Layer 3 of a small transformer language model trained on English Wikipedia (8 layers, counted from 0, width 128).
A neuron's activation on a vector x is SiLU(gate . x) times (in . x), where the dot is the dot product.
The model reads these tokens: " L" "ou" "is" " B" "ro" "w" "n" " A" "th" "le"

The vector x that enters this layer's MLP at each token. A number n stands for n times 0.0061.
0 " L": -15 38 -212 -38 51 27 -160 18 -131 26 100 -102 74 -401 53 66 23 81 -29 42 -1 1 -4 -23 75 40 -47 87 47 87 -286 -19 -131 -48 -79 -56 69 -7 75 -14 -65 -76 129 -16 -3 103 -56 -21 -104 123 -13 42 -73 4 19 29 66 -31 77 -2 63 -79 -45 25 126 -11 -34 -305 -17 94 106 -71 45 165 -83 -125 198 56 -53 -77 13 -29 -96 -50 86 27 43 48 1 49 17 -141 -15 1 -54 -140 -11 -78 167 -232 62 82 121 -2 88 82 39 163 34 -47 -38 -44 128 -126 -82 -31 26 -81 19 -20 89 -85 147 162 50 -43 -1 27
1 "ou": -62 -109 -147 -90 170 136 -190 -131 -99 159 36 23 50 -170 -14 -30 -48 120 -89 -1 1 -5 42 3 72 152 -4 -105 -125 170 -128 84 -26 -99 76 -131 -31 -94 109 -120 -79 -131 104 -114 -9 4 9 51 -102 -195 -88 249 -28 -170 -49 -28 5 -45 166 -130 27 -111 77 -27 40 -112 -35 -233 214 -102 -4 19 225 19 -49 -54 31 226 111 -103 187 -37 -20 -119 -73 216 38 3 55 -89 -5 197 -84 78 81 -144 -52 22 167 -99 -33 33 28 45 -64 23 -32 193 177 -24 -43 -125 65 -115 -72 -57 49 31 75 30 186 -28 -99 3 -107 -49 19 73
2 "is": -33 -74 -151 -39 110 -11 -38 -45 -202 -56 26 63 -96 36 6 -151 -172 177 -41 -70 58 137 -53 -121 -131 131 -19 -38 55 158 -191 105 57 -51 112 -15 -128 -65 119 -180 -116 117 -155 -150 -4 -107 -158 -54 -87 119 -120 69 107 46 -3 -39 35 62 35 -35 -84 -205 8 -208 -73 -13 130 -101 5 -138 24 -54 290 -19 -140 -10 61 33 -22 147 9 -66 -31 -136 24 -89 155 -181 109 83 139 48 55 -197 -50 -54 78 -154 59 -71 -29 -79 1 -48 -21 -102 63 146 121 20 91 43 -132 -118 66 204 231 -117 2 -108 96 108 33 -11 -50 238 -79 -128
3 " B": 63 -31 -236 -47 -98 13 -48 -36 -103 -65 -7 -65 48 -479 97 69 -11 174 -49 121 -21 -98 -69 117 -78 21 114 22 56 6 -63 93 -42 -4 -132 -30 108 -17 -25 -28 -7 -28 48 47 10 -63 26 -61 -65 -29 59 -35 -154 8 -45 19 92 -34 68 63 53 -54 -113 -113 32 -126 7 -299 -83 5 79 -48 -15 80 -6 -46 185 137 28 -22 -19 -142 -88 24 -120 104 120 -24 -98 146 85 -132 -177 -59 -17 -153 76 -59 79 -108 -64 -8 169 -91 57 3 -14 67 -48 -12 -4 -125 74 -161 -28 18 -73 -69 -59 -81 91 53 28 23 -87 -57 37 25
4 "ro": -47 240 -160 -61 12 -56 -63 -36 -243 -63 -132 166 -63 -27 49 121 24 103 -222 -65 -68 -135 -130 92 203 118 67 -78 -28 280 -103 -19 -118 -158 0 78 4 -31 39 -71 -131 -5 164 -152 8 -128 102 111 20 -82 -66 -5 40 -68 -14 63 25 -98 -7 -35 -28 -44 110 -57 12 -65 32 -221 21 9 38 18 73 -28 -83 -106 158 60 12 -143 -47 -18 -20 -48 47 97 8 67 3 -33 -80 66 -50 164 140 -167 12 6 269 -121 -15 93 158 -88 115 85 -2 135 72 12 152 -123 119 -195 -121 10 93 -17 -48 -6 90 -166 -16 -108 -25 -128 -9 20
5 "w": -177 -9 -96 -46 -26 -36 -151 95 -272 97 -136 47 -293 -46 44 184 -23 -24 -108 98 106 -110 -59 47 -145 230 92 98 16 89 104 80 -74 -72 -90 -150 -144 -145 -98 -81 -83 113 -73 -82 -7 107 37 177 -48 -186 -142 26 53 75 -169 9 81 -101 48 -41 -48 -82 -39 -216 -79 99 -30 -124 184 -46 -6 -13 105 77 -54 -63 -6 -16 157 -5 79 -137 44 -132 -71 -15 -34 -93 39 -39 167 -15 60 50 43 21 149 26 267 -148 -51 208 80 -124 92 18 -114 207 -211 5 134 65 33 -99 11 -18 134 -95 -170 -48 43 85 152 -8 -50 38 -19 24
6 "n": 34 -74 -186 -27 -90 3 42 19 -25 98 -59 118 -84 12 115 42 -25 113 -53 214 58 -140 -92 157 -140 -10 25 -197 -34 -80 -43 185 -64 71 14 -126 -59 55 53 -36 21 35 80 -17 -26 32 -175 12 55 13 -73 -101 58 -11 45 56 87 35 -19 -136 -66 -82 18 -87 -63 -155 -27 -247 16 32 147 22 81 -50 -124 -41 193 137 -135 28 146 -54 -18 1 -152 -67 141 -78 -37 -22 -63 -119 -79 7 -78 -139 145 2 222 -71 72 164 141 -64 -40 24 -86 -2 -149 37 113 -41 40 -70 13 126 279 -81 -133 -149 111 127 -5 91 -4 44 211 121
7 " A": -55 8 -76 -8 -48 31 8 8 -188 -81 34 -16 -47 -232 73 36 -20 213 -159 40 17 -89 -105 101 -54 30 62 34 23 94 19 59 -100 -86 23 6 154 -30 -70 -139 -137 62 32 40 60 -39 -3 -31 -133 -43 -1 15 -58 -37 55 127 52 -31 44 -83 -19 6 -7 -100 144 20 -60 -368 32 83 87 -94 -68 103 -13 -29 149 44 119 -218 -92 1 -128 52 -123 132 170 -14 55 18 123 40 -218 -37 -5 -123 116 46 39 -81 34 -22 109 -224 36 -18 67 147 24 -38 26 -140 199 -105 -41 -5 22 -131 14 -66 151 22 101 26 -71 40 -14 -82
8 "th": 56 -204 -160 -182 -64 95 -167 24 -53 -96 148 -176 -107 -156 -56 229 -139 -12 -158 -112 -14 33 -15 94 -238 59 -48 -118 -180 198 23 -10 -99 -22 80 -43 123 -147 -37 -95 178 175 38 -10 75 -25 18 88 -64 -58 40 -123 -196 -117 26 -95 87 74 67 39 32 -9 -150 6 -79 -20 127 -157 -9 25 -63 68 -62 -6 -330 37 144 84 117 -11 -39 -72 47 -174 -5 14 58 18 -121 86 -78 4 136 99 148 5 5 -72 54 10 -12 -42 105 23 67 75 66 139 88 7 -145 29 42 -87 -13 14 109 31 -103 107 171 -94 157 1 0 -84 -56 -181
9 "le": 103 107 -37 -82 -81 50 -114 221 36 -174 -36 172 99 -143 -8 90 50 14 -101 53 196 -126 -239 -39 206 143 204 -112 -65 39 -57 25 -269 4 67 -130 -84 32 -41 -166 35 98 -19 -25 77 -73 -71 -49 104 65 -79 -51 178 -88 115 30 106 61 123 192 80 -44 107 -133 -106 28 90 -46 -33 171 100 75 225 -56 51 -6 29 349 -27 -5 -77 81 -78 -43 -136 -50 8 -10 65 73 161 -24 -68 260 151 -54 -48 10 149 -85 8 8 50 -300 -116 54 -159 0 -119 26 -71 -65 186 -52 -94 20 115 -88 51 -36 42 -44 -58 27 -131 36 15 51

Each question shows the input weights of one neuron of the MLP. A number n stands for n times 0.0022.

n83 gate: -71 117 128 22 -55 85 -46 -122 16 122 12 188 -139 -13 6 63 108 142 29 -30 18 143 -57 -55 120 -62 120 165 -47 -98 12 -69 -88 -41 -101 70 19 22 47 -139 46 -58 -34 -69 -132 -27 75 29 -3 -22 -133 42 -82 165 37 -131 37 31 -61 119 115 70 46 -31 -45 90 -149 -60 -42 28 3 -235 124 112 -16 -56 -13 -47 92 36 76 12 102 -133 172 31 -64 -207 86 -124 154 223 -9 113 -44 12 -171 -123 -128 77 -94 -156 -59 -70 -38 -44 -103 -41 147 6 115 -74 -126 -117 -163 107 -19 73 86 -245 -65 -187 145 -153 -151 -329 -135 -116
n83 in: -57 57 122 -52 32 154 60 239 -26 51 -60 -54 61 102 -88 -15 61 25 4 -3 -187 -18 4 7 69 75 55 -51 -144 53 -101 200 7 62 44 -81 131 -75 -190 -25 184 -120 4 76 85 -55 -152 -218 -154 152 95 178 11 -162 -141 -7 -71 193 209 0 277 -130 43 -79 -129 -35 63 -8 31 188 -239 202 -247 -104 50 148 81 115 28 -70 147 54 -181 4 -185 -211 -55 64 166 -14 43 -70 -65 141 73 18 -18 69 -269 -32 -65 174 -86 114 -250 22 76 11 -87 -245 292 -107 58 -10 -119 116 103 -18 181 -18 123 -55 0 -133 164 117 -171 0
On which token does it fire most, and how strongly? 1 "ou", at about 1.2

n134 gate: -161 -9 -184 -21 96 -125 -169 12 50 30 130 63 208 106 -32 179 -68 124 -22 -107 41 -42 76 -99 -70 -15 9 15 21 12 -164 72 79 -36 -60 113 267 -251 -33 113 -109 152 -39 94 38 199 40 105 87 30 -64 3 12 35 149 161 71 -77 -74 -15 -81 25 6 134 52 63 -31 119 38 21 -154 -205 -63 111 30 -102 -87 -45 227 17 -122 -93 28 -50 156 -104 15 50 -3 76 77 196 36 -103 -195 115 126 37 -152 44 132 74 -15 -52 33 -54 63 70 -63 -111 -52 33 -12 -79 -75 -178 25 -131 -30 71 27 64 38 -74 -74 -80 -168 42
n134 in: 35 112 182 -42 -55 96 204 -96 -33 -54 31 -10 -28 -174 6 13 -69 -3 92 24 31 82 -74 115 32 50 58 39 139 87 -162 131 -80 61 -10 -64 -54 129 262 -75 68 -158 0 176 -12 -70 46 42 -135 38 151 166 141 108 -176 -221 53 210 -16 92 139 -26 150 -76 36 -12 16 -68 -34 9 -31 -213 13 16 -91 76 -136 76 -9 37 -42 -120 -23 89 -62 144 -55 72 58 -62 -16 -131 -117 30 -97 -44 -225 155 -45 22 6 143 47 -139 13 73 244 32 -131 47 13 -59 -355 53 76 -184 32 195 91 -85 -108 -97 -100 126 -59 -16 -53 -83
Which token does this neuron like most? 0 " L"

n1 gate: 106 -145 51 -77 -88 -92 0 -73 -166 6 -12 -38 -3 181 -6 -54 118 136 -212 45 -162 153 163 52 174 -37 104 99 100 114 24 -88 -54 -66 -3 156 -79 -62 3 -6 -43 146 -56 79 -181 63 189 -45 94 50 -48 -58 -130 31 15 72 -213 -22 101 41 -140 -29 9 75 223 -81 -178 -24 -79 31 71 -89 -68 -29 93 -293 -3 -6 -43 -48 -105 53 99 -49 166 34 192 -84 77 -79 -167 -6 93 131 -67 40 -206 -96 -75 -28 72 -218 78 -83 -19 -75 -131 146 179 37 -112 164 -98 -38 -56 -75 26 3 -126 -158 116 153 -25 32 42 117 -37 -60
n1 in: 217 29 -143 -53 32 -178 -44 -32 -91 -65 77 7 -206 181 -80 30 -103 -64 -159 129 -13 -252 132 17 105 106 16 -13 23 169 -31 46 -161 -75 -56 -79 66 -133 -123 93 -96 67 -300 -26 -35 69 -12 -210 22 -92 63 119 -95 48 38 91 16 -3 -73 -59 133 127 -147 -16 -83 131 -50 21 167 45 -45 96 13 13 -161 172 0 -120 102 -119 245 75 123 34 217 -161 113 -98 83 -88 -77 -25 68 62 109 -42 29 143 19 135 -111 -35 35 -132 10 -16 58 -20 78 58 20 -164 -13 -24 -62 -74 -86 60 -237 -119 -104 -40 -192 -110 -208 26 -138 -173
Which token does this neuron like most? 4 "ro"

n172 gate: 74 53 -24 35 20 -182 7 -20 14 -197 10 -71 151 -24 -66 -58 13 140 197 65 -219 -61 425 102 -38 -167 -65 -131 102 -107 -176 20 212 -3 -116 -21 10 -132 -128 94 63 86 163 -225 10 26 101 -38 -43 -3 158 -338 -55 -99 83 0 23 -13 33 -129 20 125 -143 -108 79 -13 63 153 108 -256 50 83 -3 101 -98 24 76 75 -130 -85 31 183 -76 -183 180 60 -45 7 17 -109 7 23 -34 104 155 123 64 -49 71 -154 -75 -50 17 -17 -198 -122 81 69 44 -98 122 23 -38 108 24 -106 -177 -46 87 -161 -27 -28 -171 45 -94 160 73 -119
n172 in: -114 20 -69 3 -115 -55 66 -16 14 -231 -73 -7 -84 -14 -163 93 -43 -63 -4 -56 -56 155 207 -45 61 67 -3 -14 -71 -13 -39 17 -72 24 -68 -296 3 -94 -101 70 -110 -43 54 -126 133 127 6 135 131 -95 41 -138 27 -63 -10 17 -33 -90 20 228 -162 -174 180 118 -31 65 -231 178 -144 63 17 189 7 104 121 -68 -29 -74 -93 235 148 44 104 -18 70 3 83 56 -45 -79 200 -124 -81 -68 -144 -147 -98 146 65 -381 -58 -186 -188 110 95 189 -20 -45 -24 -179 49 140 -205 -73 -98 -32 -52 59 0 7 -122 28 -217 -35 -140 40 -23 -156
Its two highest activations, in order, are on tokens 7 " A", 6 "n"

n158 gate: -123 46 17 -116 42 186 -65 72 97 -104 82 44 189 14 82 -196 165 92 -17 -19 -69 -80 173 -197 172 188 -125 -41 63 13 -10 225 142 262 84 24 -67 219 -10 -33 75 -186 -117 -67 105 6 109 72 -29 -108 98 191 -27 -121 -62 -7 7 -264 138 -111 -57 82 -26 96 -177 6 62 179 -77 72 33 -61 -76 72 7 -13 100 83 177 113 71 -43 -113 -163 3 -73 -31 48 -61 -62 56 -3 -129 83 41 3 33 -157 -51 13 47 -118 113 194 -124 60 -70 -231 10 0 92 96 -145 178 -23 -125 171 -163 211 -26 67 75 63 58 -269 -66 108 -30
n158 in: 159 -151 104 -264 33 0 -36 50 74 17 80 153 -111 114 -90 14 165 111 -28 -161 -60 -129 100 -4 -137 27 65 -7 -20 -70 29 -7 62 137 86 0 -179 -115 163 44 50 -73 -317 165 -33 -124 160 -87 -218 -14 183 26 -55 70 196 102 107 -128 13 144 -7 -84 -64 37 87 20 172 26 -86 -27 -121 -45 -213 42 88 136 66 -41 97 -10 52 -302 -181 -138 -87 -17 87 145 -45 211 -97 -16 -51 -351 -235 57 -71 55 156 124 -55 17 7 184 -44 -95 -3 104 75 220 -77 50 -17 6 92 60 49 7 13 -101 -17 69 30 10 -123 -121 70 51
On which token does it fire most, and how strongly? 4 "ro", at about 0.83

n194 gate: 151 -81 -101 196 154 -43 -10 -206 -127 33 81 -3 46 87 104 -154 -39 91 96 -6 -197 105 128 99 -90 59 60 288 171 -45 187 -3 214 13 -93 -168 -47 -66 -125 131 68 -3 89 -57 -52 -165 193 156 150 -93 -47 -13 57 35 -45 43 -110 -212 58 -146 -128 78 6 -105 -111 85 137 71 172 45 46 94 7 -51 -39 -36 88 23 -6 137 -67 3 3 -110 68 7 277 -68 24 -96 -98 -22 -266 -47 127 49 201 -190 -189 3 7 -29 -82 13 -23 76 -16 44 -53 -66 186 -98 -223 9 0 -27 -105 -202 52 -88 -76 144 111 81 31 68 32 36
n194 in: -74 64 201 7 -241 -62 -102 -192 71 82 -63 -17 67 -186 -83 117 -40 144 134 49 33 -74 -24 161 325 77 -315 183 98 84 75 -31 168 62 -126 -34 62 -108 47 -182 -250 -119 157 -82 33 -124 3 153 0 -34 90 115 0 96 86 -14 84 20 43 106 0 164 -43 -64 132 -111 -46 47 -236 -173 -70 -128 30 28 233 30 -116 54 50 36 -166 -193 -7 130 20 -67 -167 -70 -83 -109 57 -59 101 -65 -72 110 132 42 143 13 17 180 -17 -52 72 -58 -119 -207 -191 17 -136 57 123 -124 99 -21 142 -73 -131 128 -88 -3 -27 56 74 -20 64 -10
On which token does it fire most, and how strongly? 5 "w", at about 2

n211 gate: -159 111 -91 49 33 66 -222 83 50 14 70 256 20 121 90 14 -64 84 -4 -63 -220 153 56 49 168 101 10 45 71 -148 88 -82 -179 -69 -120 -52 86 -142 -14 -20 -17 -23 79 -100 63 79 -42 -119 255 -141 -197 -7 166 -146 10 -65 168 131 164 14 180 3 -17 68 201 -29 -49 80 92 -114 88 -66 -17 14 -61 105 106 -153 10 -161 76 61 -136 230 184 20 21 -205 0 -142 84 46 129 49 -128 -138 -95 52 -124 -71 -89 -228 7 -69 195 191 24 -163 133 48 -112 205 -55 48 24 35 101 -176 87 149 -129 -48 81 66 42 -131 -10 222
n211 in: -108 -85 -140 -10 6 -16 -19 -93 86 19 -222 -10 -63 -26 100 -103 47 107 -142 -77 62 104 97 -26 103 6 -231 -10 64 103 52 -106 -100 106 122 -16 -193 3 76 -107 47 -47 -83 -71 131 -15 -61 85 -15 -195 -120 -9 39 -59 -158 -38 113 246 134 93 57 10 125 22 -45 79 105 -27 15 0 -145 -81 -73 -72 -66 54 51 -118 190 46 -36 152 -85 -126 -138 -6 -94 -79 -58 -9 163 -101 0 12 -184 -91 -76 -24 -70 88 70 -131 -293 -230 29 153 -89 45 185 194 -16 123 -83 60 61 23 -78 -229 63 88 -210 68 -22 -55 105 -16 -244 -99
On which token does it fire most, and how strongly? 6 "n", at about 0.76

n94 gate: -93 49 -214 129 110 81 -13 -162 -132 50 134 117 -106 7 -10 40 151 33 24 -26 -13 -13 71 189 74 164 84 30 176 151 -29 -80 20 204 0 -44 -67 129 -209 -122 264 19 -17 90 33 99 -45 -239 -71 -84 -111 -61 175 -84 165 109 -20 -82 -144 20 -176 -167 127 80 -149 150 28 36 103 -104 59 -240 -92 55 -139 -27 -114 -60 144 22 44 -66 -10 -55 -101 105 75 148 17 0 194 -70 -13 108 -88 102 60 54 -99 -154 -157 -3 82 58 147 -150 -56 -297 -77 17 -34 -7 -97 -152 127 104 139 -117 3 -56 0 81 56 -211 158 -20 69 107
n94 in: -54 40 -118 -31 122 114 -17 10 -64 180 143 -68 -168 -55 17 -62 -57 254 42 79 83 165 -304 -105 89 -77 -55 -252 -220 40 98 38 -127 219 -113 172 137 78 88 40 -100 165 -160 44 40 -3 159 -7 -10 -212 76 -141 134 63 122 -14 -114 44 140 -109 74 101 170 71 69 -137 169 -66 -79 283 50 3 -17 -56 -128 -10 -98 129 97 69 149 -10 160 85 257 10 49 -155 114 -63 50 20 -10 -62 -83 -127 -163 140 6 -154 153 -100 -54 28 -89 81 3 -86 27 37 -184 -10 -14 -29 -102 95 -104 122 37 -77 75 -38 -137 66 -14 -44 187 102
Which token does this neuron like most? 6 "n"

n31 gate: -108 103 61 -164 -227 -53 -224 0 -54 -77 -240 -192 138 -46 -106 -21 52 -203 -131 74 -184 28 -67 324 -169 7 109 21 24 58 -57 -112 -109 179 -70 117 -127 232 142 28 38 122 59 25 20 -64 30 18 -27 151 -234 13 -14 7 48 -35 3 -62 -92 42 146 -118 233 177 -203 -7 -61 210 -20 -82 107 -46 114 89 -125 -3 67 -146 44 154 -14 83 -61 22 41 -104 -160 -94 -195 -27 155 111 159 0 92 21 -49 80 77 145 161 -14 7 117 126 192 139 35 -11 174 14 59 0 81 3 123 -171 14 -113 145 98 -156 -96 75 173 72 -227 -63
n31 in: 170 236 26 -71 -236 -40 -35 -71 -76 -109 -78 15 -173 11 139 -44 -29 251 42 161 -202 -4 -22 94 -84 212 4 144 105 -179 189 -55 143 -150 168 15 0 22 -108 -7 -21 85 149 245 -75 42 -122 -268 11 66 70 -141 129 28 50 98 82 0 -82 -146 -271 -127 -50 -87 -152 -108 -45 140 -46 -93 68 118 79 -82 -173 -123 -54 -178 -43 -94 -63 -101 189 -147 43 -183 111 -90 -218 39 4 59 -94 31 217 -43 -11 174 -35 151 -142 128 -18 26 -311 0 29 148 160 -54 -67 -14 135 61 47 109 -152 202 47 25 123 155 -165 -48 -30 72 97 149
On which token does it fire most, and how strongly? 0 " L", at about 0.4